Layer 3 of a small transformer language model trained on English Wikipedia (8 layers, counted from 0, width 128).
Take only the direct path to the model's output, skipping the later layers: a vector added to the residual stream pushes a token's score in proportion to its dot product with that token's output vector.

Output vectors of the tokens that the questions are about. A number n stands for (n - 500) times 0.0024.
"ous": 573 718 692 388 643 627 407 625 346 625 456 822 330 488 436 497 647 599 22 519 387 449 473 774 597 638 397 336 805 526 305 523 418 475 285 564 355 457 527 408 540 347 860 286 403 467 501 338 637 526 510 539 506 309 427 511 483 327 551 328 745 726 903 338 515 410 404 291 697 565 247 558 535 608 424 659 632 617 725 305 668 336 369 603 370 641 426 638 591 291 625 484 395 600 340 414 260 536 608 536 598 590 608 560 655 580 553 644 369 347 448 527 418 369 247 558 655 375 501 532 448 429 330 351 740 514 480 388
" Mo": 426 386 681 493 473 534 439 386 241 556 563 312 415 359 620 596 471 473 435 462 577 493 581 302 610 523 547 552 375 390 484 440 591 477 667 385 456 337 548 476 430 635 478 349 342 578 533 507 371 562 442 571 416 560 535 581 660 437 750 602 608 741 230 636 602 467 529 639 437 477 577 457 449 469 395 387 624 523 535 493 701 498 378 423 556 557 483 355 661 484 421 647 450 442 458 455 435 445 531 525 548 388 428 557 516 678 543 579 519 446 492 493 478 464 578 615 542 573 602 508 266 408 589 429 532 493 411 678
"ootball": 520 588 625 449 541 539 663 412 552 498 162 257 485 527 297 764 320 518 585 512 475 355 373 508 733 489 205 467 463 360 404 520 417 531 552 480 310 457 114 658 525 775 462 680 318 579 416 703 358 634 364 362 387 425 256 278 154 411 531 588 476 210 580 504 692 447 526 609 485 612 678 648 766 406 801 460 175 512 596 597 534 651 349 425 521 764 870 550 655 454 533 416 585 463 240 574 548 440 498 681 249 603 556 362 533 755 445 440 445 542 631 389 633 621 610 683 773 372 588 280 683 454 613 676 590 320 326 408
"mond": 423 620 484 380 433 336 374 613 251 336 511 633 197 508 218 563 399 745 617 540 550 525 561 530 668 563 641 566 377 432 512 583 471 447 484 479 572 308 698 689 790 687 589 350 629 403 319 713 635 514 106 547 606 456 360 421 669 554 399 552 779 268 470 488 231 484 673 493 289 656 370 484 414 377 646 649 452 363 694 816 484 552 296 688 471 634 512 665 549 623 310 244 480 538 357 508 580 710 600 570 224 396 314 626 454 525 723 530 556 386 590 117 334 648 296 641 475 502 525 585 554 896 440 337 803 286 315 321
"ailable": 756 712 563 613 553 602 637 586 517 315 305 593 223 692 432 779 350 484 609 249 559 342 340 763 449 373 553 347 204 567 660 513 299 663 291 391 329 639 466 617 560 657 632 522 474 140 613 231 677 854 626 433 230 489 327 798 523 363 687 197 677 389 340 453 279 345 499 331 207 719 461 427 651 359 499 408 579 479 416 342 227 646 647 397 451 577 350 499 552 484 846 571 600 447 614 904 633 550 582 569 388 428 517 665 658 613 546 503 750 568 349 397 632 512 273 622 784 251 598 484 128 466 471 513 446 419 634 413
"ington": 683 401 583 466 509 315 546 399 488 537 521 674 361 755 440 426 311 599 602 402 438 405 496 536 329 359 384 536 394 371 457 479 344 759 423 322 523 550 518 792 687 406 663 578 774 462 345 703 243 556 423 620 156 537 373 297 675 648 501 427 762 292 576 399 662 241 528 856 336 589 386 383 352 214 587 505 575 350 439 575 376 497 554 617 764 497 695 465 541 587 535 470 590 566 424 492 479 549 706 587 441 468 278 85 379 706 527 579 586 719 537 344 265 607 665 506 565 663 527 461 175 548 479 563 838 259 548 575
" Assembly": 461 479 451 305 641 524 515 608 419 555 373 404 513 517 546 670 361 634 418 408 577 430 563 448 431 234 339 584 394 634 445 386 456 639 565 637 528 436 523 656 527 717 607 605 351 281 523 334 373 683 386 486 424 714 433 149 398 555 655 591 593 648 513 664 336 510 631 686 440 711 311 592 395 364 509 433 370 452 579 388 501 516 475 505 361 622 570 809 343 449 535 532 635 393 406 328 543 355 615 438 413 375 742 743 418 678 401 617 453 597 398 519 806 453 334 445 595 651 217 654 448 457 320 616 433 501 490 667
", was": 455 479 383 362 631 594 490 597 301 489 683 531 467 790 489 288 625 470 336 395 722 377 587 818 416 142 719 577 493 364 461 510 496 514 654 453 637 489 555 428 556 706 369 562 660 531 544 451 339 493 363 386 504 583 446 602 464 598 688 447 468 415 471 603 552 497 600 410 482 534 606 574 507 444 521 547 465 626 533 712 451 510 617 529 461 496 504 545 507 448 328 471 611 632 428 255 408 619 538 664 531 358 587 462 375 394 339 226 365 600 400 586 493 648 566 527 347 348 549 589 540 324 496 221 615 385 631 352
"I": 544 393 348 456 298 372 690 651 386 362 428 340 673 596 527 492 381 590 654 382 540 449 601 294 499 644 475 524 579 267 492 334 606 441 362 481 612 401 345 438 672 551 539 411 371 393 739 292 262 452 725 454 452 609 509 484 575 590 455 605 611 506 651 530 600 585 449 663 638 641 461 378 600 583 179 635 367 572 554 553 562 570 585 467 496 521 406 250 572 527 449 503 384 598 482 469 596 460 314 295 714 641 478 548 352 442 411 354 482 642 593 385 631 398 668 557 724 499 446 492 594 621 618 272 452 605 468 563
"utes": 468 584 383 540 576 471 582 794 304 516 438 375 416 676 491 463 257 701 625 437 647 327 290 500 370 651 580 568 547 630 331 527 612 618 380 648 541 450 448 487 360 625 981 579 586 316 538 344 721 599 412 448 338 537 343 629 602 500 630 392 610 591 585 431 466 394 606 483 516 525 570 677 213 519 507 572 512 446 297 709 527 367 577 467 329 600 500 525 289 503 789 406 430 535 358 453 601 627 349 615 491 626 480 672 630 580 388 127 452 239 740 531 512 232 464 404 587 536 419 279 442 417 369 459 733 519 274 592
"s the": 482 330 349 416 400 367 494 482 441 545 358 638 277 636 683 218 507 472 482 430 533 276 281 428 529 239 194 420 514 506 404 584 494 624 584 363 431 566 769 556 609 739 743 628 609 556 649 702 717 563 686 422 469 646 362 362 574 347 245 903 628 404 261 477 373 494 599 462 321 416 554 652 551 543 739 537 742 743 490 746 563 515 565 331 457 618 349 373 376 364 584 616 214 421 610 555 594 654 712 763 614 540 401 282 455 375 417 466 522 482 557 462 478 547 506 677 567 502 564 344 439 526 417 381 465 482 438 300
"aged ": 533 487 300 136 524 680 684 400 360 415 402 421 492 551 317 347 418 699 506 286 418 312 553 756 675 694 701 615 609 301 350 132 359 777 708 355 458 623 473 609 440 438 630 707 541 614 720 422 605 577 906 687 306 648 245 730 482 560 695 605 338 415 353 482 542 353 362 73 322 527 511 401 316 529 783 288 649 638 551 269 712 596 368 468 678 551 621 616 404 576 626 285 348 605 404 537 564 492 487 422 427 699 623 312 460 464 478 449 469 529 646 293 625 936 168 472 458 527 450 434 434 483 627 377 540 393 808 359

Output weights of attention head 2. The head adds the sum of these rows, row i times number i of z. A number n stands for (n - 500) times 0.00039.
o0: 377 118 568 291 722 393 499 362 541 422 528 337 572 494 538 632 438 498 577 482 554 408 600 604 370 498 520 670 362 438 619 504 263 261 552 513 203 405 408 506 459 466 428 588 560 466 422 555 561 352 228 641 752 635 582 514 417 619 333 505 530 534 393 826 541 672 639 607 354 643 389 543 484 368 210 603 691 524 591 423 637 582 706 663 299 336 583 483 657 328 371 421 594 416 757 430 661 637 506 550 543 314 533 332 525 515 316 353 592 609 568 351 601 465 674 520 392 389 388 607 566 602 600 637 524 446 579 527
o1: 417 501 457 484 387 598 524 325 388 369 455 490 373 858 739 576 416 634 363 489 569 342 669 375 682 514 314 446 241 419 497 535 465 667 450 527 738 441 675 490 323 628 581 346 544 815 508 648 569 368 576 523 640 386 514 363 531 475 695 500 492 466 576 616 488 429 570 574 528 449 631 574 656 588 469 546 549 731 403 617 391 463 464 467 545 496 456 562 278 416 541 442 486 334 620 307 660 637 654 544 344 479 589 375 489 495 255 307 461 547 553 559 629 465 577 579 558 485 471 447 438 453 335 277 385 549 353 503
o2: 553 716 610 642 620 375 452 520 256 596 535 532 535 353 535 415 429 588 496 444 508 443 364 437 493 340 470 485 414 499 582 668 700 655 556 640 347 485 429 432 582 518 548 469 579 355 607 815 564 541 640 539 379 543 511 571 385 531 518 591 606 549 529 423 460 734 568 317 475 437 547 520 346 469 311 517 620 461 401 497 300 551 515 328 401 362 596 285 455 486 672 669 364 421 376 249 443 574 518 642 599 381 411 278 459 632 568 442 662 434 550 565 467 606 590 569 592 431 449 457 442 465 518 414 357 441 824 586
o3: 242 571 626 631 497 347 455 257 454 640 552 568 523 460 460 470 473 515 635 600 584 566 410 408 534 652 648 312 417 637 411 369 536 712 431 422 741 523 797 335 427 536 257 301 455 563 428 625 503 673 310 454 593 432 639 464 660 481 487 469 432 682 403 264 236 522 440 396 383 493 726 458 560 291 720 476 414 611 531 465 493 691 467 676 455 521 479 394 576 328 455 478 377 640 653 585 368 855 307 541 580 469 416 345 476 440 274 680 427 381 459 581 618 805 518 607 568 466 465 540 533 536 420 502 486 421 322 658
o4: 423 576 486 422 418 495 465 672 553 437 699 613 534 543 387 640 466 257 584 493 498 572 118 329 523 678 468 575 548 383 443 497 623 535 542 485 554 670 610 550 470 683 561 405 468 568 437 611 425 422 496 482 657 645 575 577 543 550 448 685 426 221 504 339 417 381 507 699 424 486 606 524 443 441 501 558 278 569 288 605 504 554 633 390 589 645 418 476 433 616 452 293 411 557 428 658 736 363 324 612 620 427 604 546 337 386 470 340 382 556 451 441 395 608 557 483 467 537 385 765 512 382 460 541 362 542 581 475
o5: 540 390 617 396 693 385 260 505 354 371 456 419 794 286 447 402 496 643 484 624 337 361 536 299 508 343 505 555 337 453 565 487 506 503 458 399 606 524 588 360 478 530 544 396 527 473 548 558 356 777 441 404 477 620 742 374 661 404 474 515 493 527 665 516 532 413 740 355 621 561 581 549 479 754 502 418 518 553 526 651 229 721 648 443 629 549 481 391 742 402 581 439 417 660 453 531 350 533 385 663 683 461 505 464 289 587 368 504 589 430 300 419 407 528 390 510 389 548 423 694 546 657 367 415 637 492 445 798
o6: 399 674 498 564 351 698 626 615 576 327 499 649 653 345 407 584 574 273 281 517 344 488 507 579 490 614 434 500 258 461 290 620 29 673 454 437 403 637 512 229 575 433 363 737 602 495 535 459 693 652 581 471 366 591 418 535 381 640 392 375 222 625 505 535 493 406 612 407 642 603 529 582 518 351 691 495 241 581 616 473 772 464 391 380 426 472 375 333 555 768 597 477 485 617 417 403 557 482 466 648 393 557 469 632 586 647 433 569 527 381 539 451 662 528 535 459 621 653 544 593 346 492 461 426 538 417 388 541
o7: 514 508 506 386 562 613 637 609 562 348 358 409 459 536 335 512 385 504 496 277 216 275 519 424 393 630 475 452 689 549 617 512 583 673 436 359 453 574 534 372 493 573 621 560 601 394 583 398 621 702 503 217 322 378 452 436 537 705 681 490 508 716 666 582 509 427 538 408 584 381 527 434 608 246 541 490 571 542 556 346 395 525 701 521 341 448 689 523 430 634 257 701 645 541 312 299 565 384 409 608 311 264 459 532 530 660 629 611 389 519 712 763 493 298 341 565 623 318 637 514 449 513 485 563 575 496 452 645
o8: 524 508 368 422 443 465 463 450 460 451 424 271 569 393 392 397 565 542 606 691 537 595 482 442 617 549 569 209 622 500 537 522 522 471 649 424 586 371 183 464 352 309 538 513 547 409 432 601 524 531 294 558 658 470 302 265 496 552 550 627 624 528 733 607 637 705 454 689 649 531 796 614 672 693 433 628 420 449 491 737 568 646 463 481 300 551 761 455 536 459 387 564 745 220 295 496 147 393 506 553 441 504 637 493 331 555 361 573 426 483 565 400 671 210 547 399 642 514 417 494 495 457 652 383 553 383 422 658
o9: 543 473 590 598 534 430 425 616 448 565 711 333 392 458 423 579 643 532 467 459 641 524 471 464 442 433 736 597 722 495 699 397 550 451 566 413 408 475 501 535 547 544 620 392 380 387 660 430 538 429 616 323 528 514 559 408 254 438 573 373 556 536 410 484 372 512 598 484 481 399 339 490 781 581 491 366 604 467 478 603 479 493 282 516 590 618 507 478 459 663 552 641 346 659 282 260 683 666 524 477 622 537 536 416 571 556 611 546 319 382 442 454 526 333 428 609 552 399 503 441 552 474 546 495 368 328 410 428
o10: 503 499 423 493 453 426 327 240 422 505 373 319 644 283 453 437 355 512 562 627 683 685 492 516 494 564 532 676 348 513 538 721 590 489 592 521 473 513 519 358 173 399 402 439 531 665 430 377 596 482 552 538 388 526 425 438 677 463 725 457 458 470 635 605 725 648 604 378 439 486 573 667 544 578 450 521 434 429 413 603 440 443 357 600 581 726 602 433 651 449 313 670 504 450 566 204 504 626 366 360 546 578 560 354 584 494 543 568 400 371 561 485 444 509 629 576 587 456 748 394 588 525 458 576 285 356 477 442
o11: 680 522 511 514 369 640 397 190 524 381 388 424 304 352 521 639 623 643 133 463 675 414 295 621 498 473 392 383 590 429 474 682 450 407 335 308 517 593 688 575 334 491 547 506 398 554 689 482 679 332 467 690 371 715 593 749 592 464 503 419 427 521 236 514 506 499 567 646 660 541 750 362 741 460 573 410 394 280 681 602 445 669 305 329 516 577 510 485 611 613 399 493 467 596 337 398 493 569 620 527 586 489 447 538 448 722 425 611 373 626 476 367 428 518 478 448 616 558 569 590 298 392 520 486 659 507 310 641
o12: 471 547 578 669 581 316 347 460 429 573 322 467 674 648 537 412 634 477 641 784 517 512 465 511 661 645 494 429 473 699 589 492 482 441 252 661 299 406 660 558 531 659 526 580 251 281 353 355 581 649 490 339 645 681 378 506 649 597 498 568 585 326 411 374 656 537 254 308 460 411 475 579 426 546 411 683 554 621 440 441 466 602 427 309 556 612 520 315 461 381 572 505 606 549 604 514 507 389 327 278 482 400 396 448 577 550 230 558 642 487 598 539 437 447 462 612 470 530 638 328 474 445 651 477 544 594 432 611
o13: 647 444 297 546 564 423 597 598 410 500 549 633 301 544 685 447 646 561 721 437 351 467 916 591 404 722 638 428 481 320 162 544 465 586 616 599 399 389 417 534 419 433 393 301 426 499 495 568 341 321 341 511 440 426 327 638 684 556 598 374 529 530 510 439 458 348 508 546 366 71 225 527 492 647 485 703 403 658 481 707 446 323 677 585 808 440 731 532 448 320 392 356 376 478 477 599 366 684 529 694 524 489 376 532 621 549 386 490 651 682 448 632 408 577 310 369 438 337 553 742 387 536 477 508 919 508 546 472
o14: 504 417 700 666 745 399 389 226 445 376 284 365 600 688 551 574 399 474 465 560 501 635 414 620 599 574 480 459 547 410 601 444 543 456 321 526 487 651 370 483 634 702 499 497 762 434 467 689 312 627 490 298 379 489 369 577 653 691 514 502 140 530 538 623 239 216 454 614 751 644 326 510 434 577 639 387 501 674 707 241 494 531 435 646 475 356 520 414 550 613 572 512 542 500 438 560 709 253 534 440 430 586 374 557 559 594 521 602 407 588 498 270 660 240 421 568 378 412 283 628 524 541 551 725 479 359 546 271
o15: 403 480 695 529 393 330 511 560 566 457 320 460 406 811 442 645 511 386 559 428 504 442 650 414 463 382 547 535 419 425 491 211 553 594 527 307 464 603 409 451 330 395 375 521 435 585 389 552 564 527 441 765 504 720 452 324 640 683 582 569 601 651 550 519 593 412 433 592 352 458 609 650 483 410 555 583 630 444 597 577 609 400 248 648 410 548 339 377 491 309 493 444 386 515 645 373 453 327 588 466 374 464 272 403 489 427 574 653 441 596 400 594 570 420 635 566 502 700 466 606 529 634 592 652 492 693 184 539
o16: 645 469 538 472 461 665 730 590 505 495 592 507 444 336 419 581 498 507 510 349 445 210 493 531 727 558 507 474 560 546 493 499 675 838 808 460 457 467 526 401 455 698 610 609 278 568 639 464 513 565 345 656 426 337 385 549 492 476 536 469 435 446 325 548 716 475 441 364 647 427 444 568 427 478 528 494 404 468 353 364 271 606 254 338 486 520 611 716 735 562 552 475 489 460 685 484 407 432 522 511 384 197 450 440 526 374 438 588 434 371 523 524 633 529 462 506 552 737 355 352 564 410 509 437 324 820 472 566
o17: 580 737 519 244 546 462 469 520 528 346 612 585 321 480 415 673 463 595 445 508 499 667 506 419 360 500 472 354 447 647 456 416 519 625 522 564 402 350 382 486 703 407 363 480 660 152 481 417 558 749 314 394 536 253 512 406 604 440 495 496 587 671 674 535 512 665 376 508 310 280 617 750 424 522 250 453 138 481 400 609 545 478 487 446 479 531 609 637 613 819 624 503 503 469 547 557 581 588 531 637 579 608 488 527 399 467 467 468 613 752 388 391 463 282 651 462 259 483 450 232 632 665 435 499 691 382 580 672
o18: 592 261 608 739 478 685 299 430 552 607 541 383 452 545 428 488 460 494 575 671 668 519 596 185 661 610 516 406 456 541 574 565 410 399 290 381 662 462 388 550 671 588 419 604 498 577 329 318 229 666 185 454 472 581 572 791 335 557 500 395 491 578 319 454 468 464 792 355 515 575 518 634 389 399 573 955 525 437 634 568 407 502 708 457 332 450 472 686 612 383 154 398 449 460 531 364 687 484 674 465 433 446 346 444 327 642 613 548 491 537 445 542 463 558 568 539 362 426 415 550 523 533 412 688 445 289 685 501
o19: 625 697 460 346 534 280 364 458 294 485 440 668 496 429 461 408 419 542 411 523 449 590 605 465 519 325 565 478 275 451 220 461 527 624 453 566 695 299 470 519 674 521 531 681 525 575 663 526 369 605 558 610 545 583 630 626 544 700 665 325 474 675 525 557 578 412 601 614 406 447 567 668 604 620 523 544 560 456 426 510 460 595 360 536 373 325 338 498 487 313 283 441 325 517 269 699 509 732 437 572 447 429 348 499 640 485 586 259 445 475 605 567 462 621 318 638 635 532 583 391 440 463 724 339 358 487 530 472
o20: 610 413 382 516 715 476 591 531 443 579 471 335 483 583 543 622 303 793 558 369 715 332 677 564 525 639 411 723 553 356 552 451 524 451 323 474 347 405 337 545 632 554 477 542 412 274 382 333 348 465 356 352 529 478 603 443 357 561 607 415 636 526 608 429 532 398 426 517 693 633 410 563 548 417 231 587 744 556 703 531 360 484 439 768 712 490 758 399 401 593 651 572 274 475 595 453 483 649 328 622 476 484 496 746 603 371 481 402 416 525 475 389 465 467 538 599 589 569 533 471 455 364 420 260 543 507 375 416
o21: 456 421 523 463 530 517 569 573 454 351 488 402 349 370 489 401 419 516 531 587 644 568 512 572 457 583 584 520 488 595 599 331 437 543 594 375 496 542 502 422 483 512 482 578 532 553 426 424 503 629 372 557 262 557 388 334 361 448 411 432 501 397 553 368 589 433 450 643 663 413 535 450 541 697 479 308 555 539 464 464 558 505 413 465 532 561 364 546 585 401 521 667 631 464 306 615 429 671 577 435 565 448 493 540 628 491 648 504 493 629 708 502 369 340 703 519 377 603 503 427 471 710 733 636 576 385 439 456
o22: 367 562 378 378 572 513 411 605 913 492 213 488 509 433 556 553 423 623 411 498 715 716 530 251 382 99 571 394 539 439 353 398 415 469 552 565 312 285 561 695 564 451 539 471 561 700 372 529 534 405 595 451 508 484 624 402 453 604 376 724 381 579 776 462 568 704 447 582 471 534 585 412 525 511 410 764 546 383 217 517 431 655 338 590 594 473 553 510 475 509 694 365 516 416 532 513 446 408 669 603 326 525 621 522 695 652 541 471 479 351 555 400 372 486 424 454 519 473 552 406 397 629 534 511 585 537 492 380
o23: 466 500 557 552 490 540 476 449 715 652 469 450 410 838 469 382 582 375 671 497 421 485 685 515 311 618 584 493 264 537 674 789 403 491 627 360 703 533 437 626 517 654 597 368 461 329 627 431 282 506 589 675 283 467 507 519 534 669 582 452 535 583 407 423 270 617 499 649 493 598 394 651 648 458 162 556 516 345 643 650 538 469 512 474 632 481 422 228 489 521 387 509 690 388 473 601 721 413 502 419 471 302 474 282 433 441 400 491 677 538 569 364 408 553 460 333 311 342 359 538 350 399 525 788 531 621 539 418
o24: 517 447 473 555 482 650 619 332 354 604 264 354 406 363 317 390 548 309 554 594 478 736 267 579 764 371 665 490 485 449 511 728 765 651 509 420 499 368 542 660 400 627 584 548 455 358 536 524 611 478 433 307 405 447 510 585 504 531 647 489 296 399 460 508 328 552 592 572 613 715 352 607 330 438 612 578 421 313 471 522 445 564 664 487 689 358 353 380 552 418 587 458 429 433 592 760 507 625 409 361 422 453 699 462 559 533 389 443 458 384 661 486 562 784 441 518 529 513 562 455 273 516 499 561 731 550 555 288
o25: 424 494 365 539 654 604 292 538 491 611 760 548 487 445 403 526 456 445 363 352 434 604 304 643 482 556 418 438 543 386 544 399 582 498 391 542 618 592 480 457 616 709 644 538 491 524 393 432 510 404 606 492 260 241 524 735 487 319 652 194 307 513 585 371 506 475 346 491 629 555 346 474 530 501 363 571 536 368 482 517 458 795 483 388 548 512 330 460 472 724 420 689 550 411 438 496 618 494 427 653 353 687 451 592 653 553 702 546 469 389 547 510 372 763 340 466 610 675 434 628 441 489 473 517 506 354 552 642
o26: 449 511 483 744 333 516 530 624 559 517 513 556 480 297 501 457 319 612 339 516 578 458 424 524 572 415 647 569 583 397 683 626 645 521 459 614 419 227 761 280 482 362 567 498 504 812 333 488 581 329 540 251 605 441 446 533 381 479 407 552 516 540 790 465 504 629 283 442 651 481 663 543 500 323 481 407 484 527 403 703 677 485 422 666 513 641 370 415 505 258 484 554 532 489 344 293 391 615 510 322 435 602 398 576 538 451 610 540 449 612 351 419 489 565 539 551 401 386 683 475 533 656 506 478 470 612 505 412
o27: 454 577 449 383 496 623 564 424 737 359 432 648 405 479 502 399 305 416 589 533 631 508 553 578 701 486 484 432 380 581 536 592 412 672 405 606 437 515 303 475 495 336 612 460 612 620 375 693 817 613 651 528 641 408 616 382 420 476 459 582 545 456 758 354 653 354 543 630 464 361 642 516 579 496 433 528 440 341 433 584 369 562 399 415 415 328 409 536 524 501 559 568 546 664 377 532 422 673 365 415 374 376 400 478 291 682 584 473 517 535 529 515 693 397 493 441 368 352 613 513 375 508 570 433 535 506 693 358
o28: 600 529 638 563 483 625 571 620 533 519 490 536 538 555 575 378 595 487 340 542 288 501 320 420 557 507 589 426 433 578 545 549 592 411 314 394 590 374 735 304 500 575 340 684 517 372 518 465 641 437 464 620 652 469 312 429 459 426 651 392 388 514 438 438 227 647 518 524 649 383 368 478 389 784 641 490 468 642 404 551 634 453 294 601 388 436 654 382 546 340 632 620 367 658 646 545 527 497 505 523 619 307 589 659 417 553 466 518 582 790 504 398 268 543 334 461 425 473 336 538 220 626 626 502 595 434 470 496
o29: 454 495 328 353 496 407 555 626 535 639 608 553 513 460 439 326 803 540 653 383 310 497 569 477 324 436 416 474 444 473 557 559 667 542 528 690 380 514 540 654 485 351 636 433 373 677 689 725 398 488 610 632 329 406 467 637 549 428 590 577 471 338 635 275 624 444 328 871 419 357 460 613 404 495 378 643 440 545 376 493 716 666 414 495 383 530 467 592 414 427 649 471 590 721 329 395 602 534 696 445 718 338 563 682 447 489 544 581 325 342 514 311 468 673 487 310 400 381 343 142 420 472 505 605 572 463 526 458
o30: 364 400 432 611 815 717 612 509 453 578 420 425 300 659 553 318 642 483 491 406 436 537 529 358 297 583 739 339 422 606 508 627 493 594 341 393 559 501 396 447 738 539 505 623 491 420 673 365 503 433 708 666 608 628 594 444 504 392 435 705 598 373 508 584 401 514 659 605 416 457 365 744 435 422 557 399 598 662 511 415 372 507 481 474 284 403 461 473 554 451 865 554 476 641 528 543 391 336 555 367 563 557 430 483 472 366 510 464 670 344 499 487 321 256 580 501 604 665 656 728 213 507 480 560 237 386 483 389
o31: 561 497 500 584 546 437 533 499 697 505 604 292 480 641 490 535 368 287 385 470 723 592 412 585 411 503 329 541 501 446 690 555 459 436 361 402 664 518 644 639 327 386 568 634 436 438 586 276 353 584 424 723 544 441 372 620 359 724 680 380 313 699 417 552 698 494 662 535 565 528 499 314 539 356 627 585 514 422 352 594 528 501 466 809 661 604 417 472 396 561 317 501 417 403 398 569 550 488 520 404 382 596 416 457 514 643 399 387 338 499 529 789 434 599 299 394 304 590 510 581 514 494 475 500 578 559 219 548

Each question shows a token from some text and the vector z that the head gathered there. A number n stands for (n - 500) times 0.0032.

"z": 490 511 512 479 519 496 516 599 529 544 535 508 499 483 541 490 471 461 509 544 525 503 474 443 478 482 457 446 487 478 515 546
Pushed down most: "mond"

"ag": 493 480 494 507 468 531 535 534 500 499 495 486 505 542 494 513 494 497 471 537 553 518 458 470 506 546 466 467 501 464 453 527
Pushed up most: "ous"

" a": 535 554 526 505 507 497 516 507 539 540 504 484 440 542 490 538 468 531 562 565 560 507 478 521 525 527 484 461 469 517 479 518
Pushed up most: ", was"

" production": 552 548 562 493 490 555 503 539 543 545 512 490 468 469 603 443 428 462 580 497 593 495 487 426 504 492 480 463 538 483 492 540
Pushed down most: "aged "

" April ": 556 862 438 529 444 632 470 608 472 380 573 504 423 601 650 582 622 206 483 437 473 411 577 679 694 344 344 572 398 294 459 517
Pushed down most: "ous"

" coll": 501 513 481 534 454 531 484 473 539 512 500 503 460 539 523 543 448 512 513 516 569 517 502 466 496 485 479 483 502 493 452 549
Pushed up most: "mond"

" them": 545 527 522 507 513 498 449 496 528 526 499 498 485 535 530 490 471 591 523 556 578 477 471 464 516 506 467 470 486 518 486 508
Pushed up most: "mond"

"ects": 519 566 541 508 476 548 505 534 544 547 507 492 454 468 601 472 430 443 566 491 561 494 490 444 498 479 472 474 535 487 505 555
Pushed up most: " Assembly"

"A": 490 542 453 549 506 582 531 502 424 466 474 473 579 522 569 574 494 502 470 528 499 494 438 521 430 523 503 517 489 462 465 484
Pushed down most: "ootball"

"\n": 490 511 581 501 537 520 491 504 509 433 485 446 537 638 535 557 330 524 495 652 470 552 493 501 501 478 485 569 482 429 447 486
Pushed up most: "ington"

" was": 538 562 534 515 510 516 506 533 511 528 481 482 465 539 512 523 484 516 550 596 582 536 469 485 493 518 475 461 489 482 495 484
Which two tokens does it push up most, strongest first? ", was", "mond"

"ik": 535 494 492 522 496 506 515 566 464 490 511 503 509 532 579 519 494 462 521 553 539 503 468 485 486 491 467 465 503 456 473 531
Pushed up most: "ailable"

"o": 521 539 466 558 463 550 514 500 503 507 477 527 538 519 564 516 492 492 477 563 547 497 433 503 470 518 459 485 505 462 478 539
Which two tokens does it push up most, strongest first? " Mo", "ailable"

"ades": 519 558 449 526 502 548 502 500 465 521 467 508 559 507 565 541 497 475 464 524 534 496 462 513 460 510 487 506 505 461 471 488
Pushed down most: "utes"

"ased": 541 519 499 504 497 497 505 505 541 495 510 501 520 502 533 518 481 517 490 520 521 492 525 460 462 494 484 458 505 491 484 556
Pushed down most: "ailable"

"019": 485 496 506 512 531 497 559 532 470 520 511 473 493 545 510 511 492 454 451 597 498 493 474 424 507 465 505 480 475 490 498 530
Pushed up most: "aged "

"ians": 503 508 522 515 469 517 437 503 533 514 510 466 508 492 540 527 481 469 510 511 541 473 507 448 481 464 525 478 498 519 485 516
Pushed up most: "I"

"irc": 527 521 482 486 505 502 505 511 519 550 515 554 493 511 535 531 504 509 532 543 567 528 442 501 515 496 485 424 524 476 484 530
Pushed up most: " Mo"

"cl": 484 505 490 529 489 507 475 513 527 483 453 498 518 549 536 495 484 537 541 522 566 510 467 494 486 492 479 433 503 479 475 521
Pushed up most: "mond"

"\n\n": 555 501 451 568 488 668 556 426 402 386 535 451 596 482 633 619 505 496 476 587 509 441 490 510 428 564 556 515 465 508 414 491
Pushed down most: "utes"

"20": 533 539 580 496 470 518 469 501 478 525 527 421 517 586 500 509 374 554 547 601 514 542 540 427 466 486 521 527 531 495 476 478
Pushed up most: "mond"

" |  |  | ": 480 493 523 474 461 499 511 461 520 494 517 410 549 395 466 451 435 489 525 501 504 544 527 498 528 479 536 516 522 481 544 470
Which two tokens does it push up most, strongest first? "s the", "I"

" release": 479 514 474 512 507 510 570 483 495 512 536 483 483 510 507 524 513 495 583 513 522 443 559 476 528 521 458 517 451 491 501 499
Which three tokens does it push up most, strongest first? "ootball", "mond", " Assembly"

"2": 350 557 622 526 671 617 713 424 311 454 341 421 478 462 315 707 583 483 187 811 219 502 673 245 474 295 603 545 467 766 565 355
Which two tokens does it push up most, strongest first? "s the", "aged "

" fig": 507 515 510 528 515 521 503 497 489 556 528 540 470 505 518 551 490 489 571 555 562 542 467 498 526 483 505 457 526 474 519 518
Which three tokens does it push up most, strongest first? " Mo", "mond", ", was"

"C": 540 486 547 444 495 498 486 481 505 529 518 532 484 516 515 524 489 500 485 532 541 540 491 488 483 498 469 484 461 517 480 496
Which three tokens does it push up most, strongest first? "ington", "I", " Mo"

"k": 488 482 498 501 478 540 546 536 507 507 492 474 504 534 505 510 507 508 479 532 526 523 465 477 506 533 483 459 513 453 451 526
Pushed up most: "ous"

"m": 473 508 508 533 474 513 460 515 499 478 471 475 534 554 525 491 487 530 533 526 561 512 476 499 495 496 500 437 511 479 466 534
Pushed up most: "mond"

"sp": 511 477 510 470 507 508 496 563 494 512 521 461 456 514 543 497 481 477 546 540 490 531 550 450 510 473 478 435 480 465 497 514
Which three tokens does it push up most, strongest first? " Assembly", "ootball", ", was"

"s.": 518 492 470 556 469 540 513 460 451 496 472 479 530 454 540 540 492 511 544 504 551 477 480 482 426 470 463 470 469 529 475 547
Which two tokens does it push up most, strongest first? " Assembly", "I"

" the": 567 507 506 524 472 505 515 491 542 571 437 477 494 450 544 526 507 510 515 512 581 530 493 442 463 453 422 427 470 518 466 547
Pushed up most: " Assembly"

" American": 530 511 553 533 481 542 427 476 518 500 542 461 519 520 546 540 489 488 540 498 548 463 524 424 495 487 534 473 522 530 479 509
Pushed down most: "ailable"

"35": 368 510 508 387 502 594 609 437 588 425 463 316 502 320 299 325 359 581 554 464 329 521 586 418 574 373 698 555 633 448 606 427
Which three tokens does it push up most, strongest first? "s the", "ous", "utes"

"==": 505 542 469 590 490 515 581 500 400 519 548 452 438 670 549 544 469 436 393 665 601 525 369 509 467 482 581 606 405 446 469 492
Pushed down most: " Assembly"

"14": 587 552 689 457 496 525 412 430 420 547 518 421 570 539 553 538 266 618 577 618 452 503 714 336 415 379 625 597 612 424 454 418
Pushed down most: "aged "

"ay": 546 501 495 500 455 527 471 545 538 519 496 508 485 519 526 515 465 549 521 518 583 539 489 459 471 507 459 448 492 473 511 518
Pushed up most: " Assembly"

"al": 512 521 474 538 510 513 480 488 525 524 505 490 459 540 510 547 458 522 525 522 585 528 513 455 483 497 505 468 523 487 483 549
Pushed up most: "mond"

" March ": 494 468 512 516 502 534 508 502 528 496 508 466 472 537 458 551 505 469 480 559 518 534 507 443 525 495 485 524 480 548 506 497
Pushed up most: "aged "